Layer 7 of a small transformer language model trained on English Wikipedia (13 layers, counted from 0, width 128). Numbers have three digits each and are written without spaces.
In attention head 3, each number of a token's query or key is one row of weights dot the token's vector x plus its bias. A token spreads its attention over itself and the tokens before it by the softmax of 0.177 times query dot key.
The model reads these tokens: "va" " Knight" " |" " K" "O" " |" " 5" "," " 0" ":" "20" " |" " Jul" " 31" "," " 2008" " |" " USA" " Sch" "u" "et" "zen" " Park" "," " North" " Berg" "en" "," " New" " Jersey" "," " USA"

Query weights of the head. A number n stands for (n - 500) times 0.0011.
q0 (bias -0.165): 699442398442450347466439595648485550574741574568494710406625536399512514616520500429521535570464609830659527497544396553572350649431465414466435638514513452543665494540340434510576469439627551345660686529619529311513604239398367572651584433366408604402480321536610511559309522650524565521506263694479503613370532709474594490525680383479633434613224506500633427408503426425429463424423
q1 (bias 0.009): 658511470664278670543518561379521773424520537646490518525519403422496656475441691438545719364507714798492550552461372576379311518492479484561417514517542601482478342528604557473416547549424591372467738697458617226575514504551207540650677566337441562353319482667673462605446450353331486572699373593416340415408291504542466601411561446977358538744627438352597511380431507284486174566593
q2 (bias 0.076): 348390471645405543579464683691470406373443331515512548640635361526546528428400528643503451530568410399526418435599568526264634590445618574061590551398714497452488528559416452526524420408503627423753506261561650620538491238420597601512527480491354552621503463433497567314465559357500667426521446458605497533519389293577600607481542546394407449377380432524614494623728536577422703467538
q3 (bias -0.186): 538525387368651424415512619552491381636542678365377480604451466568592703529314539392564644612532541551551526492506474717668447461525270566675532491712563350395500430395399516750526456486460516479422531531497282346349532665357617264482642487467436500534497452491333535581550438532435426520518438688441605462388625593424402358555592206290458635512516506497426530449554506469655310449347
q4 (bias -0.165): 353555526475304672470619457491335407488538454412620551480671543326447422603717595508546345670622410430608548692561491504508530582479546617242641456393345602528500727342479329343520221346580638763611396267633445467412444177721582478181674400658496257267767557330513660344560618682482540527585567340451320492327379445474317467657367817165787589488504479136370533391920629513556500263592
q5 (bias 0.012): 612489693462380455441441107573418534287551320443529609269528516370314357420596607694558555584503342500395595473383504271408656490442577725240408443477486634546415497404542328184454422319383530452635385461579801397528594415552399713463486424354559384447762432507598512557615650543489639440381537477605507343476544589607554762438372569292515418370345538481572541570486399475587563549675
q6 (bias 0.085): 529564605422563393440487540311593411539361725422369497575316330426531457409646573592500365625547572348536338414541401453321583451565391432463612524480569517513377486497433695716576669523683391344399500532391475625592605518519500674554360390562336625343267669730568492494529514540630356424260455257580624709748465620319519663671544412795216370400442615418509462445504524794449729508528
q7 (bias 0.079): 337341430562244491442617354438547482714560276539497573605481532223467336435500494575514439503541513452298532554389577414481623543455401477276503545659650555406395546374580570431535515497670490561596333588672406524553518390493442331613590378422518593597412491699419524333436633205582521473419311533613363601616525506405412534371569523460602541521420381524430333376394587544586583537779
q8 (bias -0.204): 455402372586488522349563668763408375793747594282522600622382605473462526619721431249530301631489508477682602656652542621738436512512465369536438601413411404478602543456434572572577294441730546469478449568593143350328425532367735592298648528782512423548619523352563677421379505670467542609523395586597641571415443445331275339589610488508467640615561558461497223333816579412650205269461
q9 (bias -0.096): 564579490405486449403463460576646351524605367569601435417635460572468308556448607546645433493593419457300404682514429419417543539534471740251493645441554528379580776422448493249617448382627518594667294480544480458490403140510483504544564312436387609287600481440460644350665597503652459436452560355532447572626524562433440615507490619375573584478398688225455490377446643483638631411730
q10 (bias 0.249): 307461609613540544664500404314321621384264465432461427341490530268509454310647405736394355409515342665563456397517337510412444541649709500414531472410643660521279599460519500389542521552392606592447429444473634667407414533575367641580444540397573530308467613497419511385450664517561478507409617383514294568573363479540606545583422661437418480560733414575611623500517599713546617690552
q11 (bias -0.008): 349568488326430540344519476558489340577533600432356586550670903684496264492534481306417353471474273174749508644417509549689617481598552402574671538266394545522462574631630427448641456396480635360683212412533231667571379440467945445436251492608496541656765539375341683417500415696767581526450656519509516515430471455545356377598607615285680714345418336544411364507516466512315572533338
q12 (bias -0.128): 450591425535700513609503475438441624670433729577442507388528423847645485503533527332366609336612700779424417654328582475532273394432569346683312530651633422582372524460438593543520600605376337551604757603475225466514560557408554526520564547432400580370292507653486441376418458446474470545514560687421448580448443490496446479652463352553390539711738411404422544215554611242577298488340
q13 (bias -0.138): 554342546441518698578599622636431358500682466560399464313647506747703384550615552510638507420477532479529653642496654593677607620626539440492622336566309428665649680464542564365434417345603485755496556401460401421507483535496554239283568406622538522309610432244243532535715387561353639515608567326492556443510522398593299248542439656379622557435496603323440490503623628354480633471308
q14 (bias 0.138): 692679857435417497517421348468511636293365271529638392625504461487463609413581541627258363540289512618410338378556341305365415317430496488619420464390492618691570500637523212233550440557546488425521606431523727433580536573645245747598225571360639405423608578423657342521500520653460533524364735504381333391440606586407802641538401445632460337500559717634667586440402331589587569576652
q15 (bias -0.054): 563458681383588299688465576490615730569679623549574553777332228467378670491341574457413591524496605807529364528387319399254187325413474394843391603542779610575545523451287562429588567702476341334515761714486372330290638562520129769763622670228417485316386564814632395551241393514431523480396375715374290678408500658471500739551527199774327438842780486675649596341529482509781238456663
q16 (bias 0.070): 333378421674484775547547767474544656509506653396486456660506402442620527329507234494561470468526532682567626363816483561560569549545555366330552458348602392388452417535534611623488579526616497491384466560535481494435411516287449387562593455575518542572273379367350538540420554394317467527572284438523547533509408439573574519531584577453349547433558469610406451595748554756426485573519
q17 (bias 0.003): 481505591369583436433575448524531369444312342469556478505822716906559366540475482483485245519623357261563636484524435332590870514558521575294653232490288412575446514632546285291671441219443465546377379230649590573570281500441770256246275374668518379420642673234275589296850563601785541550328724121651547420477719386500526486639550582207712533359225817443319532528669685590562855566439
q18 (bias 0.138): 542459587429286605596370325508489608407425235365628627493567534427403291433650760579398573562619450593419430535246564279462526559278627424279461411430504751416547794525452287314545565521477528456767678530630613474526489205756185556656345315287522450500368562595605378415508500350684655524518436407488366564456426468622656563485396658448520295554365438389612504607477601424511546601816
q19 (bias 0.230): 410496434561387497632404567413388556410242631542715343451442473496360628383389340570432701394418419504556515403489659570632529393489635488559301590387548517531357546524593359555337592660452746347663500669270493578608683581542343492697650639388479549569273588610445410701470461369565216547489388452621377683489536367667724352500479455708118419609650404516537433563549591423358328705540
q20 (bias -0.066): 510527480340761277449519578465560603684543719660332702484450488554384618627376464364320546455478544568528653439388220483595439526510397435620370583519503368506584272418517503602616505459517422372441453642449500441563656625355534568500345413529438625557581402503601425482325437438482497600277436656489583481388678682541552473464590514659317347376234638599584385215396403473497475563300
q21 (bias -0.125): 608489607553602561588460564555530480661692542671412672565556448423507488683571455341334541434500784935370482597456500619642251569338539538732385530516500503560564434238577611571414500563333459459492744600626614332311704528433377522744530660463503762532539377664511287430234350522305707410527541657413409420517443629604490416424581482379537500565388410492455507405598449304533460438437
q22 (bias 0.044): 584374556371589640461375399464462372378416396520585394622643616606569335513641503538395457507571389630549634565336584361572569513542511628338417360496290404384280702574601298199557451474280576543567524552657538577422331303435493373455329451510718475442720736528479412311535555293804599500523544458551507536423509327594506429409556729338716666490475550436430453553697480448403603504534
q23 (bias 0.050): 547409500542362532646546418602418513326526450440626444520660658447399234553548438455538340460549407454705515512577519479666638407428527706476596517348198569629470700540697279149490544510313634473835399465572496551395593249537478619620487402551658569479776486401553516233453561532746463448439560380631423480404494474639481308341433609288614447561302517431488514655648456521517530541632
q24 (bias 0.126): 593685614559558637506549496475670641602421637633390418645410571532476596460371585532607585482562450417324580461518392368704391521493462268646379586485496591566298503431597589451539605706592367363588427744482409439538663588500267485829450359429623464465482483741549465633475421195621530582476463530519361530527622647361529590321577482700562610547284349806476391527245346669384427648580
q25 (bias 0.093): 519605228349459645455554540447398549626480386452366524235673673613601587483427656657480616365544316096626534647387744367340591638485841481383641593380671601432395436629500419335446460432562611433694367343611507627561558346432556435493410504409344549660646623423304577559386524485451336461636350417620673503440614425659375385475493679574511713409429383421543514619403667306393610492626
q26 (bias -0.196): 465359404453559482365513343609519406512705397349643491529667519508584323500557411422401192608446654776386462599553302552442565516417356676426412513530459563440656619377387301268588463352374407632637664456614558474346481248702552361410604417689450660415561487500385583418428496580549607471510715526363490586642560399479421433480400632387588585516479701315486388509559626422730589306463
q27 (bias 0.075): 535478549631325316640500668328655522404507382742663320446452311431450525564429456579594544422440714469377345345735544584481515423673241668431618532296634427412460408320574584428304530570477464559467578617243787599403482610642238492724597686511452690330213544640511534632523535442504392412489496539484302646765466402481667343434442643706220424587685537455526423597369367564610457434530
q28 (bias -0.246): 596538546517532456352526683536445566697635557378426653630379401420483831588588398430549490683438666681425500530670493553416349446457314363628525589554614393409540401477261567717587401458647412514386552507507472257424526619296553699408510521467391418458531517475771535632458389593293570537533463675378696553313503542489478576633583321668369447594625598530658500326404467518681271264276
q29 (bias -0.065): 519519341552469551328486576737500339435520427372417465738697740689342414549429416483516569515546394403385639587551799359571632533324655512336606703492370507553475493602397280432472346441523492588565348176752530587415255451445814429355572450511529485680635714061522575368610440746422500412446472607564611316584570490561459585408507500472728591377404639304381591539627436398507613500437
q30 (bias -0.133): 556458415497507421346573712544431475606646812632479394664458349596624542655215318411662491563470602450513487528688393733474516632530349596481351580564520353482738532282379464656587408362597503598493446341395448372478460513213645476582556424519431487542545334471703558477523457520621444493382572561459705674468538575516453414522435450431659585332381541553514415558477630510460485451369
q31 (bias 0.108): 379493746692633331681436235400252469245532539568477319435234497496459559591685353536367493481467533453335478411265298613550601469683523523640279483417420553611397423426511475486493483627385394545453606543376809667454609586583548504469325599517787437471583445663543524500467519441556469614400765378527479321612570590238562525384510448608425442580783409637460566590309380590551520554379

Key weights of the head. A number n stands for (n - 500) times 0.0018.
k0 (bias -0.265): 403513535554526558471570518525481435533447502561559532495402512490385470423492608418474479500416404528427598592352473622586605521682440467456569543470586571488469536406504432515519394549441492544610444528515403535420459428475437525517474521433591538526551532526495555395533519422485484632507521498469455543470523435402505554477568500527527550581421566472428374459541505507536466402594
k1 (bias 0.187): 583610475608569460467412434419477419503457567477515538569463392474527525454498435461421582385503520567480529471454534525482500476516456506543504498457473459541539566487542552573420678512523346588498530610484505580474590498559491483557505531488522469595459498550539368497484310563507517166436528530583526593578524438509439603573598456634482459491507533488557524473534561480463422549488
k2 (bias 0.119): 589395496508612510512495559342496585544533619420583480546462525531615456505506389482452549362570557459581520475634539512548438526529437564569498462596441500469485504462540486597556445473392522412287510415508517521532535541496510618555504468571605482581461354465563468486433418526414454578493557420461525449590460621475533391555493522457597445485559430582617522515403454580524507556485
k3 (bias -0.218): 410491500477489538489574561614421497514458437552533530493483505534429542438478574425523450505335407567393498512384502615626523528581448382445498520451550511525486507391457380434515405521505507505596432532527472474437460464485424438383488500417472511530613503511437606506435566431553498722463494540534538512502509541466551516529621534528552548587395617438431445512467578457512470519519
k4 (bias -0.120): 353520525522564531495574568496448570568407445541493509590452493463487426348533588502539444372453377473464521495442422582509566560603559548442510505527607549486452496454511506483509297650479555489631470444485466556468500515590435455535539556354476531494461446555479588481508624487480482826468522509279498574456431490377497474483496475492435483576431527455534467503502545545548507638496
k5 (bias 0.246): 578564514522450486405466500324504418460505559492542416510546522505582399528622492577509448554616587413488370548616536346390411508441550581516494456504453476522467553494480539516496478513540466560448581456425536603530513534554637538576450636502518512524376353498588413422453463600362561415444466316406512423479520465581551444514489508543559421456520367509573514409461410484460502516496
k6 (bias 0.068): 614430448475454531517480349570532511547524440524493392357530523489562458661494440542513556601487574534527518613570500426538467457381567488451472417538486407480454509606519512469472560457490439603490576488455600409528409587486553486438463443625519459496531469405490378569533373510520461362548522540596517392511558529570476498487357549391466398544573450569518578521504412546502560355460
k7 (bias 0.285): 522516517550626472486377633449483547415525557478552432463406442548571474478504493468591542699505598472545446483594469530438432465424494570504500517480502505483483521553487467546485597476500471475444547412422566507489488633580506487586510515647505466431438444522554360553500449487485510326531487424541576433527528463445577523532354494447447483468647447603592514480446521581380522494453
k8 (bias -0.163): 342511481498568563620638577520479552488454430559477521516423500446433529422434555465541540397371400507477525513398482563502582564612438462437508552556598574422518511412463456441511363595496540507607468456556494568425477502514415392532496471382493442477549548511421624515483661425522495745504568536353442573428534511391570541530531531543500519557444557405418483493529513529480489586592
k9 (bias -0.250): 357502561570546559534531486473486512531461435397522539541381516498449494448525535521579433520431425441502535553514473547488516534549492476393538492597576598419479483465439423578468316553367565537492544419463528548464423559527584476472444587502554447509491417561447529509427663484450498819498535567403538559529445506385491445480549504430588500527563434551450440429565541493510502418483
k10 (bias 0.330): 556476547471445492438448524430582469412472515502525413518537450522556498528476477558502512498622626423591473398555520400457424460353489581615504422483426430516479458564539551592570649508562444523389534516498497560537539491502588515567437465536456523472445408536488339514542360535471500244482518490531572466539488490491478486527403459482545462420615461543535495592489510516472505596491
k11 (bias -0.123): 324498506483457512510617525580483561459463407541562556464395481459425649343455478473516529498512491535536540434523480481494513584477567504500545431523508589412581418477434580432623341483502634456533472491532476565478436564561380443443554554448478494416447496592461590502462696389403466810496464454440526579374510537473539472504480546416457496578450555512506511455580509487502592546528
k12 (bias -0.183): 519512542429451558425540483528473555498519391443394494551439449441528554481450516411558566523410410575479610493423423584632568540617397419408410617507546504413569470494506437587441529529500504454588567643485535446398500523586431383442555451456444487442498619556473518574448443412532411439496391726605469570496471492454457573454618485659440481581546630394449478585544559521516465411571
k13 (bias -0.212): 466472502523538503523573555466467525533495464536567613561459553464429580512493563436532447430454407553454519487464444571417547519611505421504472505511544502422495445455454448500514288619500566476565435490490457521489497523483514475436546543388497474477533563555465613449451665469516473786548504544368484569408441477426487480508600493564464587527424526408425458481573481525553469512541
k14 (bias 0.265): 570550522455421456396425425451583433452561563447497417455588492562620453531511491583494556511669568447548485568509550416449416454426536556573491437498430495524507449632552588491436697490554401493482588515518516535479553469453620555539472491554472520511496470473504431459559329581523585285462536469544522411475500473548407511535414446424593474404507417492498489456485427418493526538455
k15 (bias 0.174): 614624538448473503359431385467486466509512447452397449502476481452542430518494518462490540633466602554488519612490464460625515502479376440526435491527490544514404552525502513586410816444589374541543571565483521561504502538506566496514449481533450525506521588527530371519538306486547411146496560534613485479626588542531466648498509477512522462487523476477498506500457538525516461436603
k16 (bias 0.300): 662433442474529458580422579470445480518529506502498468515572472557532543575470424515479528423505610477589458352524513478496522434444378564541513407500440460537449458507568486588460640447575434521370537441467570483555556523463411647530445471587441452548480522477527341514542436582515560420558515495587525448594498498442527491465427498424550543483547490615538464578449541572540487637445
k17 (bias -0.223): 387348491414412492451512498584484494455508493460527478406431566485585563476545552554472412404510515420645445420500444528417474467509646514564465486502565449450537446482477463434421216484451648543477607368494504430599452536409533619400468467392537644426472486545462644416470630437434569978539453442392605436434479472545529426558447450448602485508565471488505519401596429430494630599490
k18 (bias 0.189): 576485504469492492447399534397596527471529583482466446502504394474529455472571395568537569546662644449538429540614504386429421464420472585509479458541530460505455522627522549643432620432571463540374544442453407587489555532479534524534470563577533437483440455494543377492509317500448555278482415505534515451493487521523488480515413477522477423435561429587597562420498418494461523452469
k19 (bias 0.228): 573513461545468474499432541470562469427549478463491492490528415463536524506496479561553552517645608528528467449539592452503384459414456547510534461438497423521529478533597620534451708459546386508395517464510539433510489505466472541529455477568464502514413510500606300521497381533491500201507495558531498406566495513596413466483489444504560493395502492511559508551427511515498557559435
k20 (bias -0.262): 444553579582396596566586462659485453471452455461538500475432552453417464467514597441504473500341396644448569512441492554569563473608459439416533554377480597524617481496471428389500463496496477565639479601514514521416383461525398353478530478360489575522526540514441594512474594438543472483492537496582440441556547447572587547567558494483539571534434502446383409488562433387515559532556
k21 (bias -0.465): 473617490468469516439591400477500459614504566489483527467434578467444436570372541476507502552372379486450567557464423584583598459687374384402470621518494575540488544545442510573511468521608517480564400630525427449476485492496525400425577494543476475496565543516488595562486578477496453547523496536530516552443495455445516514371610446606341580494334557482391433472477486508557468266524
k22 (bias -0.088): 336524520565422522430487538552502466567547625468538602437484507482546537502306457527632523494626516378516416456486483429420480508466546572477529462559539467550504414569430566572437394452645624523363510474538408494650545578477537473487456510468556619456350477540540624505425521451328609572567471545449543425531413606385482403574502461579542526494531545576520446442559462464487511474494
k23 (bias 0.124): 453558549476454491434453527464538427529467623536420612467444541428539456500545498572478539561634510366504431493586564344439433449488659588558625425493543500519514458532478645699449475453624462480341526366584443516596498455536614594575448585603466558362427449514556450442449591475418558577508429496416458424500514496557445442518485471504521404482483480663538561422554444555519546441546
k24 (bias 0.304): 594497528509495506523383440500531450449550562470490468445593452518517475489491470546502487647519642584558432488563529417495479487429466498554594439502470469549596524583543535559427697471493425490456502510440498434563593606554500504467482568660497541486448510512528359544549403583458530168508462475657514428514508398567509543534435436426544516463546514543497559506504538409475493506521
k25 (bias -0.009): 513520517675464480500521531487502575403504440393577563662390427455461653440535508434471490475582612461469500467536694540510486586375567491566500492495531487512565544442512546562624364483525571484455486420462601500380545510590466457467582506461570323609321395610586473554394511504509443653524463512437388502402395565477541502524410513522500475476534438500591476488422547457519417423417
k26 (bias -0.262): 377486516558463556578585505452434547537487508502469527532411604472475463478517516425508507451411383395502495570504411595509536548581523415459535569531536538427395443512443461455513291578521534522581467480568449546467371580470505506467524469417526453445628505589435626458480625507476461737435513513381470552479498530337500539474571476515456586582493481521462423439496478527515438452530
k27 (bias 0.049): 577515479474564410512410445430504435586534465448452489534558509509534443595478469546500493547509441507477471592611454502440424383422559476500522473560387397454552427539507610498460624447483361515447500500534570378600454491423604528601428417603484467517615554519519383519553393519549466332509552546616537431691470596540436493434522479492439525375562474570506511536440491483518484399424
k28 (bias -0.358): 434549494464522562547627475549482529491452419576542539568457551513442446471418591421454487459334376534455502608423472614565590559624488435425460580540527585500480519420506428369457386575399540483642464515494481576385496441480438421471536469375500457571596507515454655479481584502540414642495552538465475574468558555436502593485578478555510540594400535415428463485512540504529464569555
k29 (bias -0.360): 391469503582479539537601433543435457535495469555491491516495512496452546539502532479500456505502432467548459477491493603468547575598491479416484541529568565444522474436466519456553345425432579419511459502493498456521465433469570493450513483458524455520564434569495682535434684507439465851492437459305488594417515530468505521560478503543544559537399510460487521481473546530585470401497
k30 (bias -0.402): 457457516529491525597563511585510553522505475554527523510457537544392498428469549506456498385367385576447527530413494544528601490622475417424575543469452511450475526365377467428473385511380588475585447519542524487442480441547436472470473488452480495519542569484426622426526592431476448748447493587389505493563486524502516483474561520491551525564384549491423433473550507517571503492598
k31 (bias 0.314): 504513494498489483493507526460536477436422558469549469484618598633558478523527534564454466530612498517540377423529422317491407520524540510519498477488432425540609529607518599448526616548493488504520576593493380454527481515527572512631523396557460614426441512515427469495476446483617553265466582469559420451549414409560498540592528506512494465399551518512568513438532502407469517685509

The vector x that enters this layer's attention at each token. A number n stands for (n - 500) times 0.025.
0 "va": 494492490484503511516499497512474505523478535521486524485490507503507488343491490520512489474503469504516490495531512508527490504486495508470518492491503508494504501505497492504527300496508538491494507488493508523502472514475490499477508501524525493493511488509507520480516619507484485970491509517464508476490501499471486478496502498485503491508486486524508497491499476481507481615491
1 " Knight": 473483519478471502522535474475513495497480501496519516514488519484482477381520494487478515486498437479496530503543523529505535504512530508470501523506487511493501484472520496491495295510475567502506481497489514524496487504484516500507503490457500477526493465515488524493507563480473508967513460483453477485495483513524486481484508501511495501480477494521510501501455519527535493600524
2 " |": 475497493478488504522497485492494497503486484496503489503506499509494510441504485487490500493481458473498503448529508511511517509528508497500518504508495482507500502470500488502509311495481568509496482495486524503489491498484525519487501488493507460499504493512512536489499591489485487961509476493473495494487510514519490486476498500517498482508484514503504503489490508548510495653479
3 " K": 470529498477466496506504479504489492507505479504509501507490505483507518375508482515484484488502460500491511472522509523501488503508500490509523599500483527511481503487493466482487305490479561510505490509467511512509477516502512516519510495487497471504501484508506533501487602453518493965483491488464495522506511503519499492486522502515490488491474482497534488470487488506495513592484
4 "O": 486522499482498513512459498497514507500504506515495503504502507507514482382501490508476488479461443446504505476519500516471485541533496473508492572503490553502501485491493491468509309515492564490492486477451508534510478510483526478511495509416507456503522494506519551498494632490496479931493492491486501496517519535516501493492460505518497473501483498477523515482484497526510519581499
5 " |": 475506499477485501520501483490494501497492485498506494506504495529486502439503489494491507484475465465486502443519502515505519511522507488503516500503496491509499497472507492495503299494487557504494490495480529498494487501481524522487508496487506467496506501512512534500500598496484493935502482494471499500485515510522494477470494501526497481503487510494509500491497503528506505656478
6 " 5": 466518519500484494499507475491507506525495492493529500499503507510499510417519497532482484480482474479483472443503503518490523522517515473495484514501521535506493485460508484492484314475455555506491486499456523523487465515486502516505482495466514477501507500511524525499483608489496499946485487513490487485499506502520489464501541507502504469500484500501511485492493515505515502625511
7 ",": 468528510478492498515500471495509499490497486511493497500497503491500511420494504524498501505486477479489505414510491496492525537521508492510508509492505498513502497491487496487502312502507543499500499488459537490502486524494492524486540509450494485470506503510476541522485608496478490940494486495494500487489508505498505493488517497504487476494477510491497509494497502500494517632510
8 " 0": 473537539501495489525491484524514504482498502490502496501507517525500473411496511537496482469488458471485489444509525528482524520518525472496503515497514518515487502456519504491485301484480551507502491509456521500482476505496477522492480503479501478490513501505523542486488564505503495941478484504480481488496500493508491492493518493508505493494480515515513482485490485525505475629487
9 ":": 483524493462477490531512469515512510498495487507532520498504499508496491428513499528482495469483492475492512439508492528485539523491507503498499500507486488520497496496509495492489308521466537497492506488474526496494511513501490498484510510457511480481509493508497544522480618499510501927488483494494479488480505500531490464484480493503500472501491506499504511488513488503513509644493
10 "20": 501514515479484521491484480501476512493493497524522479497496518496501508415508499526490471488466477464489486441498482514490504533533501486490466491507482560512503508486507490492494294493505557500488475510467498516502481512486494522505490496447510468489519505495534536517486590530503487939480496502483480499479519506500522491498489522498505472510492502512496500492473497495502517625518
11 " |": 484511504482487501520510490497485501494492487503518495505502496488484499444502490498496499489475470467499506437507494512508520519513516492509515486505473493521497504480500488481502319509486553503496483494491526490496503499503507529489498495471503463492516491505513537510504591500516499927496482496466491491477511512499496479460504500519501490508489510511501502488495490523502503662477
12 " Jul": 483539506486478473495503490526515509494497480533521526497474497446479520400494500528468465486460463498511498494494503524500521453496508501532472529503502518504517499491489501447517296515517535486497459500496497521478472502513504542476513502446501497487500496506490534509499605488531484888490492507501490488500496504531523455455525525518488488505470506533514499472499509500496496627494
13 " 31": 485528512481476482531469493497461488500489468513521535499504517490491522419507512528461483476480476460499483452505503537497514510514512474487506509516502538520498509451517498492474318502477561501510486499472494507494489501488507519503487522454512485517497498509512505476486609512500498908482492507467489503476516492518500477479540512520504479494489499491496492484486501524502513638501
14 ",": 468530512479491498512502479500504500488496485514494493496498500483500509421493508521503497501488476478492509413506493493496520543519510495514508505491500500517502499489485497482503326508507542498502499491464534490501491525502486521485535511438495489475508499507477544520485608500489494908487489496487499484487509504493506496489521498499487476494475515493496506493496500494490519642509
15 " 2008": 458513509502459508509516502509504508478482494520511473505495501502495513416504515520463465474512444482501489462517504505493533506498516483487481497495457523509508497475506493474521320485485582517505498509467502502488463506494502511511507505443518494492508487492530564528509585499517500882501477526459487476517480500506505493474520524508509477483486487511492475515491481478491519644510
16 " |": 477509506480489501519510498500486504492490489504513497503503490494482498443501494492502498488474471458499510436510498512509511523514513489510513485505477493519500503473497487481505330507486556503498482497489526494497506503503508523489499494466503468497513489506511543504504593495518502897488489496465493492478512512505499479464508499517502487504488514513499499487493495518500503668477
17 " USA": 468533490469466489510516507493510511465488504514479511492490500502514472415495503533522478493478473504507514482496490518478491502521541501495486512488502509540499495473503500457514322526489531506490498493480502513508503511491518490489515472456519475515494460504527547481509597489526483878491483480479482514504496512500526488499503508511485489495488505513493500489499481491494498656504
18 " Sch": 486541528470492489497520487448527491507502498532510525525452491454494504366485477501493493502481464501493526481528500519502483525484498478526492536497471508499521492492503511448517326530486536492512477476506514513478482509495494516497508491409502520528504494508482559505488593486493492880463482475457490526504515512515511523476524544504495504460462515502521495484496498470504522595494
19 "u": 488526522487487502526495499521492503488490484509474499507487473530516471350502502489462485474463475473487497468531509521479502537504507472543528504517506572530513483485494503474539320519526539507514504492489517518493518510504507497489489485475495451495504494510488528491511598473491500885481492486439479510504503503507489497463495487505518490502466497509504512496494505497496513604513
20 "et": 475521531482494496506495494500524508503474484482507511493495501502508491350525500479492511481473475465481513478514492497478518543506505497514495504516507569504500494484499512467533337504486548497488470487500500529493529503479488524511509493470494465519512482511496528503518619503505501883479494493452483510476485515516480485481497477509489481509477491498495498500479533505519506616518
21 "zen": 427516532487488522495492484515493508500491479507512490507501507492510502365510494498486507499492476481503479473518500502490512478499480474510506512500520559522505486475518490479535347506487549509502496504509499527476487500477490513489509495462498473519488485515493533489510597507470508891463480491445492511515503506514496507491507514490499480501472490520484494497494506511480476633537
22 " Park": 432507488493511511496518478511502510486483481508497507490489497483470487383510499507482456490516448497480501485525504527506519491503530509482484538509519545478494483484501493495519369488479543502503471510475515549496468491499495502515500499450502487488489482499509533524499600525500504881477481485457514509523467523517503508477505497496505493495476492500510496500467509514505512645514
23 ",": 449506506490491498510501483492512502486487485509490480493506490485491513414496503507505503495501472502491501412520490485498507538523505504501512516494521509505510496480489500483522351496495543505502500494474533525501487507498496509495536505451496508479489493514473549492484607495470496879492495491481507498498497502498506512508510501498482475493476514471491510504491516523493520649502
24 " North": 435504471487501487497536477477500524504489494491514522502522490509488489400484519550459486467512456495470490468503497502481530486509514517484478549508522531510505495445493486477540350502467533512510498503491507533499456513501520496537493512427498503517493487500500537502501594502477482873465487474470507509507491508510499508465542509497504477489505487504508500481485499509513505632511
25 " Berg": 479509527486504506495508473482510509494495479508498498512511492477472489368482518484479508468491446493504490501530503540517507493502524523492501552493486555460504492462479490472523343532503541496505487493497515537477471508509531513529497513449491496521474470494489562494489588501489505860480494480456479519492484518523498488483507517513498500467466475519520500499481499512486498621522
26 "en": 457513507488489489489510489489511534477484465506489491504508493517487507356523507502478518463479465484484493471522523507491520522507522479518509519530500575501508483481495487489560357509492544510507496495508525541479493490496515502498510499493498485503492493503491544504505597481473499859468498479442491497475498493517501497479500480491500475486472495499495503499483511526495489624537
27 ",": 453506509492490498511502482490515507484489479513490484494505490493491512415496501508506506484500471493485498410522488492489509542523505507495513513492522510507508490476491501482522350494499541505504505493473536527502485507498497508498538508452498512481489494514472553490484610497469497854485500492478508494500497497502505511507506502506480474492479513470496506505496516515492522650503
28 " New": 485513481507508522475501479502498513484495496496517492502505479501525493407500505542474472472479446488511467479510492513475536537534501507478497540507512512485512477485473493477529333536480545512505489519500502529506489516477504499526477485442500518506489482506494572504495606497484487831453498467451491511526505515532519507474502489527513480484487481476515506471481501471499484643494
29 " Jersey": 471495491498508518499514490507474503457486494506512473494511502533497479412488503529476514474488462486474491494511494515474517524544531496480497515502491540505516485470497514499516331518483535518495479509483510555520456505476500498507492488459501495533487449516509545477509579504495485851489504453469493515501503503502529515514507486504490486475488484508505486506475490489480489653507
30 ",": 455508511491490498510505483490515507485489478511492484493504490491495508416494503508504502483500477485483499409520488493489511544523511506500514508488517511508510489479490502479524356499504535505507501491474533526501487509499491512500533510449500514481490492513473548495482615493470498845483506487475507495498498495502509512506508501505479473491481513471496506505498511513492522652503
31 " USA": 457521489479471495510520506487506515460487492514482503495495494525512473412497503526521484469480472512489507479505488519474496508525535508475486517484509520530503488467509507459528344517487526507489499493486508538508493500485520483495512471467523490522481463506522551466507600490498481827489498471471487523510492504503527499512490508515483484493498505495498503501501486503491504662500

Token 30 ",".
Which token does it look at most? 29 " Jersey"

Token 8 " 0".
Which token does it look at most, and with what share of its attention? 0 "va", with about 30%

Token 16 " |".
Which token does it look at most, and with what share of its attention? 15 " 2008", with about 30%

Token 15 " 2008".
Which two tokens does it look at most, in order? 9 ":", 0 "va"

Token 27 ",".
Which token does it look at most? 27 ","

Token 14 ",".
Which token does it look at most? 9 ":"

Token 7 ",".
Which token does it look at most, and with what share of its attention? 5 " |", with about 40%

Token 21 "zen".
Which token does it look at most? 17 " USA"

Token 20 "et".
Which token does it look at most? 17 " USA"

Token 13 " 31".
Which token does it look at most, and with what share of its attention? 9 ":", with about 50%

Token 25 " Berg".
Which token does it look at most, and with what share of its attention? 23 ",", with about 30%

Token 4 "O".
Which token does it look at most? 0 "va"

Token 6 " 5".
Which token does it look at most, and with what share of its attention? 0 "va", with about 40%

Token 18 " Sch".
Which token does it look at most? 17 " USA"

Token 17 " USA".
Which token does it look at most, and with what share of its attention? 17 " USA", with about 30%

Token 26 "en".
Which token does it look at most, and with what share of its attention? 23 ",", with about 30%

Token 22 " Park".
Which token does it look at most? 17 " USA"

Token 24 " North".
Which token does it look at most? 23 ","